Layer 4 of a small transformer language model trained on English Wikipedia (9 layers, counted from 0, width 128).
A neuron's activation on a vector x is SiLU(gate . x) times (in . x), where the dot is the dot product.
The model reads these tokens: "al" " " "ra" "ting" "s" "\n" "Re" "view" " score" "s" "\n" "|" " S" "our" "ce"

The vector x that enters this layer's MLP at each token. A number n stands for (n - 500) times 0.0037.
0 "al": 473 688 626 319 362 496 637 612 681 340 295 328 417 477 493 531 474 470 484 501 905 384 365 510 500 621 641 508 930 434 531 362 553 549 402 336 440 616 571 230 421 439 513 652 377 563 409 553 559 409 404 503 540 493 512 552 744 363 556 529 475 588 529 417 718 426 515 589 466 296 424 397 448 410 669 506 509 528 442 610 440 397 523 721 425 392 484 539 491 321 617 429 478 717 665 401 657 605 423 423 584 369 586 438 494 533 506 500 425 495 564 464 328 544 503 504 310 689 316 473 393 584 404 573 487 503 530 469
1 " ": 473 601 561 278 310 420 620 600 647 347 346 386 488 448 512 525 519 517 532 497 885 413 318 522 490 581 634 443 981 411 485 415 574 537 395 343 352 660 598 331 404 448 526 607 390 575 431 460 548 418 434 521 544 470 533 606 665 372 551 429 462 514 433 405 609 369 385 538 485 258 455 455 498 333 584 504 491 525 403 589 474 323 480 687 410 513 483 514 572 453 655 489 462 652 559 449 578 663 401 529 551 420 607 462 412 477 500 447 457 568 551 489 336 566 549 602 421 685 397 603 341 610 274 444 462 491 521 433
2 "ra": 469 517 559 516 336 398 564 416 615 418 326 310 477 461 505 530 391 377 637 658 851 378 312 559 381 474 616 474 938 628 541 388 475 547 446 449 353 620 616 572 526 397 657 602 387 582 385 473 693 494 567 331 352 361 563 674 579 420 613 538 475 700 510 524 533 370 286 557 612 426 446 470 262 278 691 548 490 499 442 461 428 447 320 714 430 456 427 777 508 381 636 576 447 570 570 389 599 435 420 415 636 341 632 726 478 528 464 619 427 420 566 544 360 593 596 642 414 705 597 630 519 469 446 305 504 654 545 422
3 "ting": 375 451 632 541 335 636 412 736 663 340 256 337 402 586 539 432 525 505 427 499 829 329 524 396 454 459 632 413 809 496 561 400 797 517 436 470 372 597 412 292 433 219 495 549 456 598 404 432 568 530 441 430 587 195 628 420 762 268 546 473 855 573 424 453 772 542 531 511 728 375 605 299 514 358 440 732 445 541 486 397 251 449 252 652 529 499 457 703 525 385 538 526 649 706 592 246 610 423 377 436 653 503 476 485 458 512 621 309 241 416 433 491 427 541 386 776 484 545 327 601 556 660 321 492 549 568 519 484
4 "s": 431 648 600 291 324 457 563 650 791 357 399 303 451 528 503 532 499 379 348 493 842 97 401 449 386 661 612 375 758 373 685 386 695 589 427 242 272 686 521 278 426 374 635 651 364 579 499 312 590 503 349 469 221 383 656 532 645 358 484 471 752 495 499 511 538 481 509 453 479 437 407 294 655 516 604 607 316 549 493 614 407 241 274 701 446 457 470 666 598 458 730 539 437 658 627 325 712 481 533 626 528 568 505 513 507 398 530 408 217 474 509 440 358 375 411 720 455 667 364 367 321 542 260 494 505 548 418 387
5 "\n": 443 605 677 383 202 394 670 623 723 358 285 396 425 509 469 478 455 487 394 474 812 392 327 425 388 574 581 441 947 408 601 496 614 571 332 290 348 655 700 355 408 513 637 637 456 598 393 549 592 456 492 491 441 421 552 609 631 484 537 435 472 488 501 396 584 447 424 420 493 304 544 345 472 379 505 546 403 533 371 635 536 354 343 640 504 420 472 434 552 494 678 570 436 640 553 439 649 598 357 590 591 380 540 403 438 464 524 405 379 547 609 562 298 584 545 549 429 685 304 598 468 564 320 391 488 547 537 340
6 "Re": 526 546 602 462 225 488 652 647 612 372 406 302 494 464 386 445 482 399 540 559 861 305 502 296 350 554 460 518 963 466 468 422 437 606 427 432 295 623 567 404 289 263 590 615 453 660 407 456 467 533 532 444 338 410 606 665 491 373 434 436 492 579 450 360 637 383 342 394 606 342 550 410 489 566 700 532 457 549 458 544 460 385 438 706 448 283 466 583 538 433 576 434 523 471 580 676 572 448 413 626 573 436 665 568 354 366 644 532 399 464 469 447 473 602 407 574 459 683 472 529 366 559 361 322 563 500 567 348
7 "view": 539 510 488 338 302 688 572 724 651 289 534 405 281 722 571 437 451 472 469 533 674 274 736 139 391 345 527 516 731 610 694 282 651 629 456 403 422 569 562 306 573 234 595 609 378 454 458 575 538 439 648 234 500 538 608 603 722 302 560 568 745 486 415 377 486 288 474 500 611 415 668 409 553 402 642 768 307 651 252 464 373 508 386 678 396 426 646 633 379 315 479 548 536 619 551 518 708 493 409 562 467 560 586 242 395 232 611 372 346 416 404 478 413 359 325 395 415 895 408 456 400 656 316 273 723 716 423 276
8 " score": 452 740 438 484 178 503 525 696 765 336 476 246 596 648 659 496 459 311 515 441 798 265 650 281 505 493 581 506 760 574 463 384 835 499 363 347 379 589 731 304 288 326 637 588 405 656 425 486 527 454 409 520 378 566 677 668 580 381 665 377 617 614 492 424 612 498 367 535 639 370 594 373 609 340 594 881 192 607 251 510 380 364 322 560 445 299 497 473 538 434 577 545 393 628 540 468 687 411 325 615 450 392 609 420 508 449 678 507 370 508 476 464 214 541 455 616 530 799 459 659 431 573 334 354 647 556 549 404
9 "s": 517 791 593 211 295 488 596 620 664 364 464 443 438 494 703 553 453 332 353 445 803 242 482 195 262 652 558 378 712 486 559 271 735 441 474 294 286 558 598 321 282 304 725 580 427 737 469 418 673 393 462 430 144 333 524 634 529 399 300 435 666 570 465 464 462 432 421 471 546 333 420 573 731 294 535 785 248 609 448 611 397 312 211 652 507 305 530 621 587 481 600 562 537 626 686 422 645 549 437 603 489 505 587 431 428 460 678 387 290 369 587 466 408 392 581 552 417 719 427 482 344 694 184 367 642 511 640 460
10 "\n": 410 620 706 361 179 436 720 626 740 337 321 379 411 547 480 491 463 457 360 456 787 299 337 373 306 540 587 453 883 495 645 465 637 574 338 299 277 664 747 354 391 501 701 666 465 632 434 533 621 433 542 486 367 394 542 625 575 489 513 442 450 478 551 386 524 457 402 443 517 307 583 375 481 375 510 561 342 544 307 594 516 347 271 598 526 363 419 411 524 492 681 587 430 626 554 487 710 584 377 575 556 384 519 408 428 505 565 420 345 534 633 583 293 561 546 538 420 715 319 610 455 576 307 356 495 551 561 361
11 "|": 432 568 503 420 270 417 695 520 719 378 257 403 413 467 533 486 544 436 344 437 808 328 395 267 373 617 588 435 913 371 506 349 596 585 396 458 270 599 683 376 185 355 582 718 387 639 406 496 549 486 590 476 567 453 672 563 642 549 560 340 413 540 550 335 438 432 423 379 500 296 626 420 464 405 593 630 487 499 292 600 443 408 396 630 396 382 536 492 441 404 622 541 506 586 526 621 615 532 264 554 629 514 504 456 507 360 612 437 409 484 527 569 277 525 551 477 420 735 364 490 376 629 355 360 520 471 565 337
12 " S": 484 428 580 313 256 494 551 434 666 385 308 327 414 533 296 516 561 460 340 550 861 243 450 333 282 619 581 435 907 462 474 538 579 604 515 394 312 624 617 487 422 352 773 601 452 625 376 416 623 466 662 397 373 535 562 661 540 452 400 503 380 645 390 287 370 511 358 487 549 353 439 248 514 359 616 509 378 652 534 475 425 403 423 629 415 422 554 503 539 561 669 570 456 466 481 498 723 413 346 408 440 614 573 523 367 324 591 508 442 417 522 566 274 570 487 524 384 672 465 555 319 632 415 345 598 609 457 391
13 "our": 476 419 500 452 483 763 580 643 586 255 465 252 488 490 514 604 748 676 519 668 819 365 573 237 424 224 647 420 883 598 527 411 543 559 386 398 354 535 745 525 508 262 584 780 437 665 425 373 564 578 603 242 445 513 569 514 460 519 553 452 567 503 332 331 492 460 358 489 617 434 488 516 268 531 631 651 490 590 339 602 427 468 335 537 282 420 607 598 314 442 456 497 460 589 607 505 459 319 344 511 611 316 468 555 409 544 708 658 333 303 517 624 473 679 387 606 369 661 470 541 425 769 436 399 551 584 491 401
14 "ce": 474 755 276 277 324 684 619 816 845 262 388 539 488 428 668 546 492 320 107 633 649 334 677 235 299 474 562 416 713 663 379 504 701 500 565 392 347 546 614 458 389 278 606 637 308 605 302 520 696 602 464 537 152 425 653 571 807 322 453 510 837 532 417 305 457 344 488 581 502 473 622 355 456 444 664 556 547 710 443 597 391 514 334 520 365 473 657 468 424 386 614 538 660 579 635 373 712 494 365 522 601 456 576 389 336 428 450 340 298 349 306 356 254 431 540 530 355 700 436 628 593 701 447 365 448 624 534 430

Each question shows the input weights of one neuron of the MLP. A number n stands for (n - 500) times 0.0028.

n38 gate: 569 540 383 469 503 676 524 385 615 559 415 585 453 571 460 524 657 497 648 695 533 456 675 590 480 557 597 541 293 463 443 584 567 467 399 259 441 524 510 584 404 723 262 852 487 565 659 404 606 368 493 436 374 605 417 585 371 523 597 366 484 634 520 571 220 490 622 530 473 598 503 453 363 389 405 402 399 544 480 517 380 454 422 407 490 439 708 490 550 493 536 537 440 629 748 686 381 618 547 530 480 276 397 689 410 450 604 483 490 436 387 443 622 559 487 327 421 476 742 536 536 419 428 292 474 240 447 344
n38 in: 694 440 578 554 733 608 125 586 376 659 489 539 504 610 629 352 283 472 558 382 584 568 605 671 486 465 547 425 473 206 608 712 455 613 482 504 391 521 437 595 445 454 409 443 588 692 394 455 500 545 589 374 521 521 684 550 566 329 503 359 548 602 472 546 446 628 486 451 469 444 392 493 455 606 641 555 537 539 500 517 507 294 402 500 600 440 448 455 331 674 424 539 339 625 356 653 286 524 378 489 535 560 358 618 490 346 571 538 211 486 597 682 521 634 52 644 547 449 547 401 441 539 551 603 397 475 357 435
It fires most on token 13 "our"

n267 gate: 461 542 601 504 528 476 756 500 540 364 253 624 503 514 597 493 746 620 578 297 364 437 521 638 490 455 601 504 623 602 403 469 510 554 661 518 355 475 500 430 555 535 573 489 801 623 556 507 691 384 558 580 447 578 366 454 750 528 429 381 476 385 556 426 657 472 436 538 316 479 441 819 455 629 356 296 638 444 671 400 706 514 429 479 511 394 689 593 322 503 459 647 427 421 396 611 588 724 541 274 600 412 380 476 376 364 419 472 559 591 545 521 489 432 545 463 360 655 622 372 490 451 595 322 599 699 642 741
n267 in: 394 403 500 305 473 813 389 484 355 476 556 564 560 698 464 393 626 477 350 441 457 375 463 579 326 597 452 473 764 520 368 457 619 715 203 291 620 584 493 550 431 497 444 282 513 217 487 562 459 536 519 387 635 428 401 567 349 460 642 647 571 337 765 614 418 447 257 457 450 570 513 530 583 438 497 477 455 450 627 553 490 568 529 507 439 386 634 609 410 431 598 477 527 326 397 700 669 506 546 407 313 510 516 339 507 570 278 553 517 537 480 487 463 500 450 451 401 644 538 503 497 500 604 543 376 647 646 497
It fires most on token 10 "\n"

n117 gate: 416 647 394 615 599 588 486 523 486 518 561 670 707 469 524 667 385 406 397 534 367 428 408 520 684 612 482 579 395 575 720 671 547 537 391 524 510 462 382 507 651 325 422 572 353 438 743 450 421 410 417 425 407 626 571 266 460 297 585 507 510 561 613 290 598 638 545 612 294 404 399 371 514 450 473 520 625 415 606 362 465 480 526 455 493 610 490 446 490 675 670 520 507 366 510 391 704 570 571 388 554 424 524 709 517 476 418 389 625 596 661 412 435 303 629 536 448 623 486 318 256 445 497 503 567 322 622 116
n117 in: 404 604 264 577 386 503 732 462 534 420 682 553 474 493 448 588 432 378 326 628 609 477 630 458 614 494 379 276 546 608 610 640 587 430 552 346 541 350 407 361 510 461 445 438 416 356 594 592 480 455 506 494 572 592 365 520 452 403 415 435 421 442 444 598 573 590 431 296 487 581 281 487 487 506 507 386 494 539 383 568 543 174 619 457 589 500 593 365 233 526 576 604 254 510 440 384 487 465 612 390 561 680 490 551 622 642 497 555 674 448 679 384 434 449 516 402 567 413 470 481 411 506 253 408 592 608 387 701
It fires most on token 4 "s"

n42 gate: 549 611 442 503 389 622 633 627 592 292 497 356 503 513 484 361 393 460 395 537 452 337 266 603 684 449 444 510 490 475 469 424 262 281 316 634 512 303 497 544 376 510 579 420 448 372 490 658 420 438 417 462 545 565 450 420 376 604 436 459 488 415 596 455 448 528 618 497 531 411 622 440 415 540 570 392 528 392 509 581 384 309 503 519 449 446 571 494 579 578 277 560 349 547 529 472 660 685 359 418 540 545 506 587 344 607 448 531 541 468 494 701 305 491 535 657 396 148 425 325 593 408 602 568 587 570 368 549
n42 in: 557 463 605 420 544 476 593 597 513 455 503 613 463 733 482 410 497 381 512 372 621 431 327 675 376 413 289 356 483 569 574 537 518 412 472 556 449 466 595 485 561 516 586 472 316 588 547 461 541 318 473 645 478 566 579 291 558 614 342 522 446 689 425 650 427 540 594 648 451 519 414 485 454 428 509 491 362 435 385 494 352 545 560 446 557 500 296 353 376 543 312 227 531 393 446 404 425 485 613 599 631 581 586 381 436 661 225 500 273 478 284 441 366 470 494 443 662 385 516 542 470 525 554 555 445 590 435 404
On which token does it fire most, and how strongly? 13 "our", at about 0.37

n46 gate: 346 416 610 576 783 560 433 448 368 548 433 500 670 487 487 614 693 464 340 441 391 324 530 649 534 634 607 354 610 335 367 601 600 696 591 541 588 412 653 423 602 369 630 540 497 442 530 579 497 559 321 737 534 360 526 483 618 573 351 369 594 493 500 764 424 507 297 229 666 409 500 297 437 533 348 542 575 547 322 480 387 507 513 370 221 541 599 384 376 507 464 564 510 549 531 510 615 569 503 363 553 463 556 454 454 523 338 520 457 463 348 527 524 556 487 422 603 559 428 227 369 409 637 605 536 382 636 555
n46 in: 575 500 381 713 429 514 542 376 475 395 415 443 619 387 622 584 647 369 479 586 375 518 353 462 475 468 580 290 500 751 587 472 698 319 525 518 575 680 545 616 334 623 559 511 581 323 634 579 411 479 681 553 496 544 528 440 448 688 561 518 432 591 426 365 406 240 468 339 510 644 243 399 670 531 422 466 510 718 472 545 564 719 537 540 436 372 383 507 461 569 376 349 384 548 424 582 628 589 601 605 618 670 451 455 535 483 476 351 580 598 310 657 203 613 741 753 489 674 569 527 404 468 565 476 565 750 629 406
On which token does it fire most, and how strongly? 11 "|", at about 0.84

n277 gate: 361 354 586 541 467 471 490 474 490 514 514 349 345 586 693 625 510 542 632 461 414 233 467 853 583 368 623 651 355 310 382 467 526 406 331 317 471 247 349 365 585 430 493 510 516 430 404 490 433 523 381 431 564 574 513 517 568 628 436 437 638 484 580 330 449 422 564 424 382 646 543 585 615 477 570 494 538 444 364 415 689 481 414 632 483 410 461 539 546 621 542 394 559 279 493 519 436 687 484 358 298 470 503 386 435 273 519 569 634 354 396 618 370 510 631 407 571 507 439 471 425 510 748 740 571 580 421 435
n277 in: 526 426 338 431 387 723 506 576 647 447 548 611 657 591 513 416 612 383 465 510 364 513 506 417 471 162 633 471 567 438 510 516 618 560 510 497 525 373 366 503 563 616 490 403 500 435 584 424 445 462 362 468 614 557 494 461 513 551 357 484 246 471 545 591 576 405 344 426 561 461 570 388 624 600 594 528 612 307 445 471 313 318 441 573 464 422 677 631 416 605 503 403 449 291 388 357 402 563 545 638 792 516 659 459 541 673 310 363 599 581 361 497 435 431 612 591 645 457 464 587 383 465 268 617 402 545 471 620
It fires most on token 12 " S"

n131 gate: 488 409 443 488 595 404 656 675 591 491 422 634 634 500 512 430 456 546 317 595 548 524 330 506 503 750 543 423 497 497 372 532 488 417 382 352 480 355 509 529 462 358 585 473 413 533 415 281 548 566 654 515 470 546 703 408 509 404 585 465 406 512 618 586 434 465 536 491 614 382 453 497 378 408 444 431 415 465 718 649 521 380 653 506 386 574 523 576 421 503 408 474 693 552 434 619 557 663 567 547 529 328 573 291 674 541 724 558 491 412 555 532 627 552 491 431 678 491 488 358 523 582 586 416 437 459 433 582
n131 in: 605 466 587 618 559 408 637 403 609 398 523 528 630 600 759 519 417 717 482 531 540 751 401 463 565 429 404 701 691 647 543 600 429 291 519 466 563 334 549 531 274 575 704 450 440 525 441 527 487 497 422 562 557 467 503 675 530 367 359 481 422 528 581 566 541 586 553 528 518 422 506 568 482 452 431 600 620 503 562 543 772 536 533 328 478 516 604 598 363 402 503 444 438 454 500 404 437 678 472 404 680 578 699 534 574 658 482 396 445 634 427 420 303 564 519 385 599 558 411 416 418 506 397 491 324 484 346 333
It fires most on token 11 "|"

n2 gate: 383 354 450 489 566 442 556 391 799 632 456 341 548 385 452 677 531 486 612 555 579 616 337 466 392 559 633 335 344 580 621 469 414 456 253 539 358 545 445 687 497 287 393 517 784 489 493 398 426 527 676 455 433 524 435 679 449 541 416 389 476 334 643 665 611 425 507 472 341 465 441 479 620 500 462 561 830 458 500 342 461 497 637 596 479 528 520 390 413 654 428 392 528 671 625 524 500 527 352 514 490 658 428 329 455 334 607 442 201 587 490 600 598 609 441 530 343 317 682 251 561 420 425 612 592 357 555 629
n2 in: 753 676 462 559 446 624 151 504 582 341 466 726 529 568 536 324 275 362 476 511 554 540 590 695 655 557 404 565 543 471 479 576 319 689 633 493 573 424 560 421 564 323 229 565 479 540 514 584 551 539 584 654 496 409 404 478 504 279 535 547 483 457 659 377 518 627 242 654 628 554 358 475 514 462 522 640 604 651 435 493 445 524 628 434 456 449 412 759 295 589 648 414 564 521 471 420 653 416 592 300 267 388 560 419 440 600 462 408 482 356 454 714 522 430 536 378 655 408 566 479 401 338 374 458 493 428 806 270
On which two tokens does it fire most, strongest first? 10 "\n", 5 "\n"

n70 gate: 613 321 600 559 432 433 443 647 578 195 474 446 507 575 684 575 397 458 650 560 562 576 432 546 779 446 496 518 594 547 656 704 366 246 421 630 756 442 681 571 686 468 504 471 455 540 450 525 467 367 500 372 554 601 377 626 588 677 617 582 569 578 525 579 573 662 424 225 436 539 631 528 535 441 475 194 607 700 457 450 511 326 624 511 496 486 535 458 432 525 553 500 553 570 702 507 609 545 465 518 715 532 553 408 447 650 655 486 542 700 711 436 792 741 511 604 731 463 478 465 416 707 643 511 612 407 447 382
n70 in: 343 617 548 595 401 391 559 467 246 500 471 693 430 608 366 393 485 506 455 672 513 450 659 497 574 571 665 335 584 556 500 614 518 560 534 605 494 509 473 503 551 506 460 553 656 488 642 548 397 380 396 528 534 494 442 543 274 576 536 555 333 381 457 546 629 591 553 494 488 334 485 570 415 518 411 425 506 396 411 762 506 572 310 487 359 491 506 494 635 600 738 353 411 621 424 286 481 572 418 677 527 376 379 358 454 457 325 436 488 623 576 576 348 641 564 557 544 500 497 622 310 574 680 560 473 448 616 500
On which three tokens does it fire most, strongest first? 5 "\n", 1 " ", 7 "view"

n55 gate: 534 315 555 607 452 421 321 354 460 442 412 518 337 374 565 545 630 570 485 462 616 542 286 712 440 589 429 500 438 500 562 569 777 538 610 497 549 545 500 509 670 557 583 515 517 434 673 582 461 646 491 619 389 642 435 578 520 470 443 536 289 672 563 611 454 435 452 399 577 458 633 592 650 404 494 607 500 545 411 692 385 468 606 610 442 452 638 494 452 485 439 491 491 605 494 419 551 506 512 562 471 554 335 380 603 755 486 409 323 539 597 524 701 442 680 474 390 620 445 408 582 464 465 427 526 611 405 598
n55 in: 363 615 521 427 512 337 494 412 626 503 569 528 463 678 592 460 630 531 579 457 503 280 426 654 544 500 516 478 231 578 460 690 681 548 724 578 578 450 485 413 607 503 509 588 530 491 584 470 399 695 461 562 607 461 402 503 405 608 404 450 277 599 603 431 685 558 409 391 448 419 669 457 568 330 572 663 262 484 307 491 300 427 464 411 427 356 500 472 363 466 454 500 646 683 404 494 613 482 537 324 677 487 574 469 485 714 413 402 374 497 677 426 513 485 602 494 443 567 606 530 643 453 455 497 391 459 518 548
It fires most on token 10 "\n"

n276 gate: 443 706 244 521 507 393 493 432 652 375 474 436 510 420 448 667 611 366 466 688 515 539 424 472 448 601 532 546 431 391 448 531 421 517 563 437 645 255 479 535 431 892 614 419 637 391 402 596 486 572 656 476 373 456 259 324 510 528 681 594 348 590 458 493 432 479 489 611 438 427 586 510 559 310 455 347 487 277 622 641 138 571 386 450 691 479 592 555 493 503 527 382 552 545 586 449 451 429 438 524 452 595 435 689 435 274 561 431 545 381 322 542 430 360 521 229 375 615 590 453 343 591 469 384 388 490 745 568
n276 in: 641 413 467 433 510 490 375 426 521 361 555 525 390 635 534 510 414 296 406 412 380 622 438 589 555 538 632 399 656 413 438 614 476 338 531 388 530 639 418 586 612 472 486 545 261 531 628 365 346 286 483 455 727 449 572 430 792 586 540 621 688 562 636 476 479 493 185 334 603 240 610 486 325 588 434 591 497 431 576 548 465 433 427 475 419 531 561 606 372 804 381 552 555 469 585 560 325 446 486 538 354 622 520 585 459 517 156 404 534 600 582 627 455 558 582 564 613 511 596 500 388 784 385 608 361 639 418 461
It fires most on token 12 " S"

n116 gate: 235 313 535 736 603 291 654 368 398 485 373 693 529 581 348 423 663 403 536 683 464 371 405 410 625 562 462 400 376 629 493 559 410 482 306 511 411 625 489 329 655 419 380 518 714 574 603 690 511 324 386 762 615 443 392 585 550 319 489 657 500 526 393 629 515 233 367 755 406 291 355 507 467 418 511 425 479 485 482 667 470 557 355 459 537 360 522 630 504 496 504 661 591 489 485 645 474 486 500 726 518 327 565 312 587 434 292 312 703 471 486 565 389 446 496 280 594 492 398 256 629 471 550 658 421 643 435 545
n116 in: 534 589 403 397 679 555 395 518 531 397 445 538 581 381 566 600 548 551 728 361 480 447 645 496 649 504 354 515 541 414 637 250 622 496 548 421 471 698 515 563 727 507 659 421 711 620 716 675 504 577 431 752 376 678 357 327 584 308 773 459 301 448 515 583 454 617 553 582 319 437 423 374 559 199 537 591 626 493 400 356 606 562 565 466 606 485 379 526 563 555 442 388 548 548 218 568 474 536 548 319 701 519 449 614 346 322 565 382 717 459 412 504 331 697 470 377 542 619 335 489 376 373 558 679 212 664 566 343
It fires most on token 6 "Re"

n295 gate: 476 605 219 510 463 360 317 632 493 472 407 548 453 381 520 487 554 367 395 693 675 370 480 674 771 277 584 415 289 622 724 544 340 599 510 412 546 544 477 419 527 524 305 388 409 500 446 384 421 427 467 567 763 336 573 554 493 490 523 395 579 507 595 629 400 470 500 436 637 588 543 577 543 760 564 392 588 361 375 674 369 500 627 493 572 408 407 226 456 437 619 649 625 643 718 340 538 618 570 601 457 707 497 483 517 702 568 380 470 574 380 601 483 358 601 395 445 448 503 552 474 426 569 434 543 534 537 531
n295 in: 550 569 589 488 408 477 641 430 473 571 503 497 403 425 639 560 432 508 522 562 373 532 631 435 632 569 589 341 381 319 466 431 619 332 440 581 472 483 435 771 387 376 526 474 505 471 425 643 486 500 706 437 454 522 475 514 483 437 627 574 483 646 584 520 274 554 593 520 480 270 401 437 440 335 434 667 433 566 454 443 383 553 539 567 293 621 517 443 471 590 318 632 549 559 565 603 494 397 443 426 356 474 424 415 466 600 378 364 596 503 579 554 506 635 628 572 450 465 376 558 683 423 539 472 393 382 497 509
It fires most on token 6 "Re"

n237 gate: 504 389 423 393 375 490 514 402 486 761 452 687 641 577 393 694 421 534 483 558 444 556 483 658 719 517 514 588 462 570 283 514 562 304 517 542 224 228 552 476 548 395 403 490 430 458 396 531 332 561 460 452 539 764 404 455 486 576 664 462 480 469 538 538 696 497 479 431 531 535 421 455 211 436 552 706 292 295 517 431 479 507 594 550 634 640 408 507 271 401 745 406 479 445 657 695 359 284 311 476 497 483 503 524 421 334 594 408 452 441 439 479 619 497 459 611 297 403 446 369 248 458 557 663 565 427 528 579
n237 in: 548 434 410 481 390 463 347 585 461 587 618 636 351 472 423 435 571 564 482 365 456 513 326 666 338 715 693 320 630 325 655 709 364 615 500 340 585 676 395 581 469 428 581 541 437 588 525 412 453 610 509 693 544 418 396 333 625 432 566 556 557 550 494 657 532 555 487 643 574 575 522 562 380 509 553 479 654 491 528 485 595 530 521 328 323 362 518 482 276 592 537 363 696 448 487 422 585 549 337 547 561 481 537 512 562 618 329 445 457 335 295 565 638 463 497 394 500 471 343 416 402 431 500 332 448 416 605 526
On which token does it fire most, and how strongly? 8 " score", at about 0.81

n196 gate: 303 359 477 370 476 556 500 436 612 761 703 657 733 429 570 486 337 509 793 408 617 907 566 333 491 758 253 377 541 387 328 636 449 587 387 405 582 679 626 528 482 943 505 675 815 197 335 638 552 707 546 458 358 217 403 377 477 398 202 744 404 444 613 722 423 149 742 589 300 556 440 766 570 276 396 747 577 392 505 760 586 527 590 313 514 386 565 509 528 500 385 917 364 486 635 582 457 646 310 449 583 207 454 208 481 491 278 375 365 519 463 551 368 592 556 454 524 452 447 645 477 326 422 417 550 439 300 389
n196 in: 532 543 511 412 652 331 531 473 556 656 496 622 450 863 330 535 577 596 413 611 437 492 314 342 496 632 299 488 654 430 712 769 381 773 543 406 587 805 458 616 511 707 612 551 545 402 496 588 575 584 523 508 634 383 535 488 359 481 519 566 492 283 355 559 560 600 445 221 488 668 704 349 342 455 422 451 342 473 589 592 674 398 432 392 646 398 630 358 656 688 706 360 492 542 536 444 401 534 450 562 684 359 611 254 277 508 357 508 554 679 599 399 351 858 589 334 508 604 360 451 748 519 534 420 352 379 469 396
It fires most on token 5 "\n"

n167 gate: 625 639 622 666 616 405 450 400 521 544 577 450 644 411 353 530 546 529 632 204 507 610 668 640 550 451 503 614 351 477 566 457 304 516 553 324 343 367 526 572 169 364 316 543 652 627 556 561 470 474 497 668 644 548 445 477 516 339 487 563 417 424 603 207 632 409 573 543 602 450 454 431 330 416 460 433 519 457 507 628 416 423 449 466 523 560 513 595 612 614 487 540 536 435 473 628 624 638 520 533 432 477 477 474 467 566 433 357 327 497 464 661 743 565 415 384 165 398 276 564 558 540 658 516 387 477 546 541
n167 in: 709 641 594 411 510 318 645 556 469 652 663 469 370 564 540 500 547 431 471 325 337 449 400 341 611 413 600 554 456 638 590 332 374 680 540 537 383 537 480 196 437 554 523 544 423 436 446 398 463 470 331 550 507 471 629 527 500 693 675 701 555 570 443 527 263 520 629 450 467 537 623 493 620 565 608 751 584 416 574 590 640 484 429 689 681 598 441 417 510 526 582 735 634 332 328 523 585 569 430 664 289 365 381 421 583 333 387 381 603 456 484 420 449 638 397 347 380 462 628 526 589 480 621 566 398 611 424 569
On which token does it fire most, and how strongly? 13 "our", at about 0.74

n215 gate: 398 465 697 291 500 503 337 605 600 592 500 388 545 545 610 600 431 456 631 255 444 413 462 555 562 500 621 448 542 253 545 365 555 278 275 538 641 545 336 459 228 507 321 410 616 542 600 514 601 656 426 700 469 406 643 549 476 575 410 607 346 503 566 490 486 337 696 572 527 573 473 706 616 443 226 561 487 414 493 497 447 429 413 238 381 619 581 309 628 398 456 427 614 507 596 533 479 547 613 548 626 462 463 476 442 617 397 323 688 438 412 517 354 683 569 460 557 368 575 319 432 600 338 568 571 292 634 368
n215 in: 706 471 663 368 566 449 500 511 458 545 643 522 453 518 533 493 456 323 546 377 337 407 544 529 434 251 572 693 645 415 467 313 551 364 559 404 457 722 496 456 662 563 562 522 718 570 662 651 567 586 493 518 533 246 420 485 514 449 645 427 678 551 404 485 387 301 355 387 624 507 340 748 456 393 279 614 599 309 676 391 392 525 504 365 507 341 576 671 482 406 486 269 559 619 492 550 548 375 674 529 323 692 489 373 145 613 542 362 631 544 583 533 478 640 453 757 372 553 583 504 504 434 293 468 723 456 253 545
It fires most on token 9 "s"

n202 gate: 384 607 491 639 392 329 516 515 307 685 467 462 531 541 487 616 657 463 694 404 510 608 374 463 630 358 559 529 330 345 400 743 734 423 506 522 460 522 466 415 602 627 315 541 473 414 636 568 535 417 310 557 328 331 450 649 593 472 512 620 626 415 563 506 377 525 392 506 469 604 97 581 472 534 313 574 405 519 437 553 516 491 387 397 455 535 419 522 607 547 599 418 522 484 636 689 516 509 447 597 692 567 344 593 528 462 506 432 463 453 435 456 544 623 641 497 494 402 403 491 481 516 592 389 485 446 578 288
n202 in: 408 497 391 626 610 503 450 305 421 596 377 591 407 453 404 304 447 356 536 657 489 272 483 526 473 533 589 473 405 413 368 587 802 736 480 423 207 614 381 513 526 533 378 707 357 527 517 328 332 285 539 331 480 607 418 540 523 454 468 361 497 454 366 507 718 559 540 493 470 490 484 526 586 494 356 555 487 563 527 401 632 840 545 473 402 550 552 638 470 533 493 444 460 500 561 474 439 403 612 655 477 477 389 539 428 368 494 474 549 497 346 239 597 507 533 510 442 476 555 606 357 350 678 503 289 610 503 287
On which three tokens does it fire most, strongest first? 10 "\n", 0 "al", 5 "\n"

n136 gate: 479 459 575 510 656 386 602 497 409 441 504 555 635 544 426 557 429 493 434 663 657 548 402 366 605 517 703 582 437 299 601 466 463 513 405 616 451 405 460 537 530 527 382 619 497 596 734 543 428 636 480 598 681 500 590 387 643 342 699 601 392 537 452 630 514 517 432 375 201 541 591 460 420 388 456 457 536 337 385 319 483 520 405 299 414 439 440 657 646 346 503 632 429 417 399 474 517 441 467 355 387 711 306 477 390 284 735 500 674 598 200 419 384 377 497 411 378 503 559 477 347 358 490 357 523 269 658 559
n136 in: 639 490 423 500 538 449 653 660 550 575 339 518 638 678 348 621 607 414 382 411 590 675 382 479 451 406 543 363 504 507 359 524 407 571 444 658 497 255 545 465 309 601 424 821 557 507 768 459 475 558 490 382 581 470 349 633 578 531 567 510 537 361 266 553 543 418 461 479 583 785 558 635 362 602 476 564 591 507 545 569 426 378 614 735 451 339 497 538 608 370 497 545 306 432 507 413 409 581 260 376 435 661 312 401 349 389 403 281 700 288 415 711 475 395 562 490 660 597 482 392 640 371 453 442 524 514 510 539
It fires most on token 11 "|"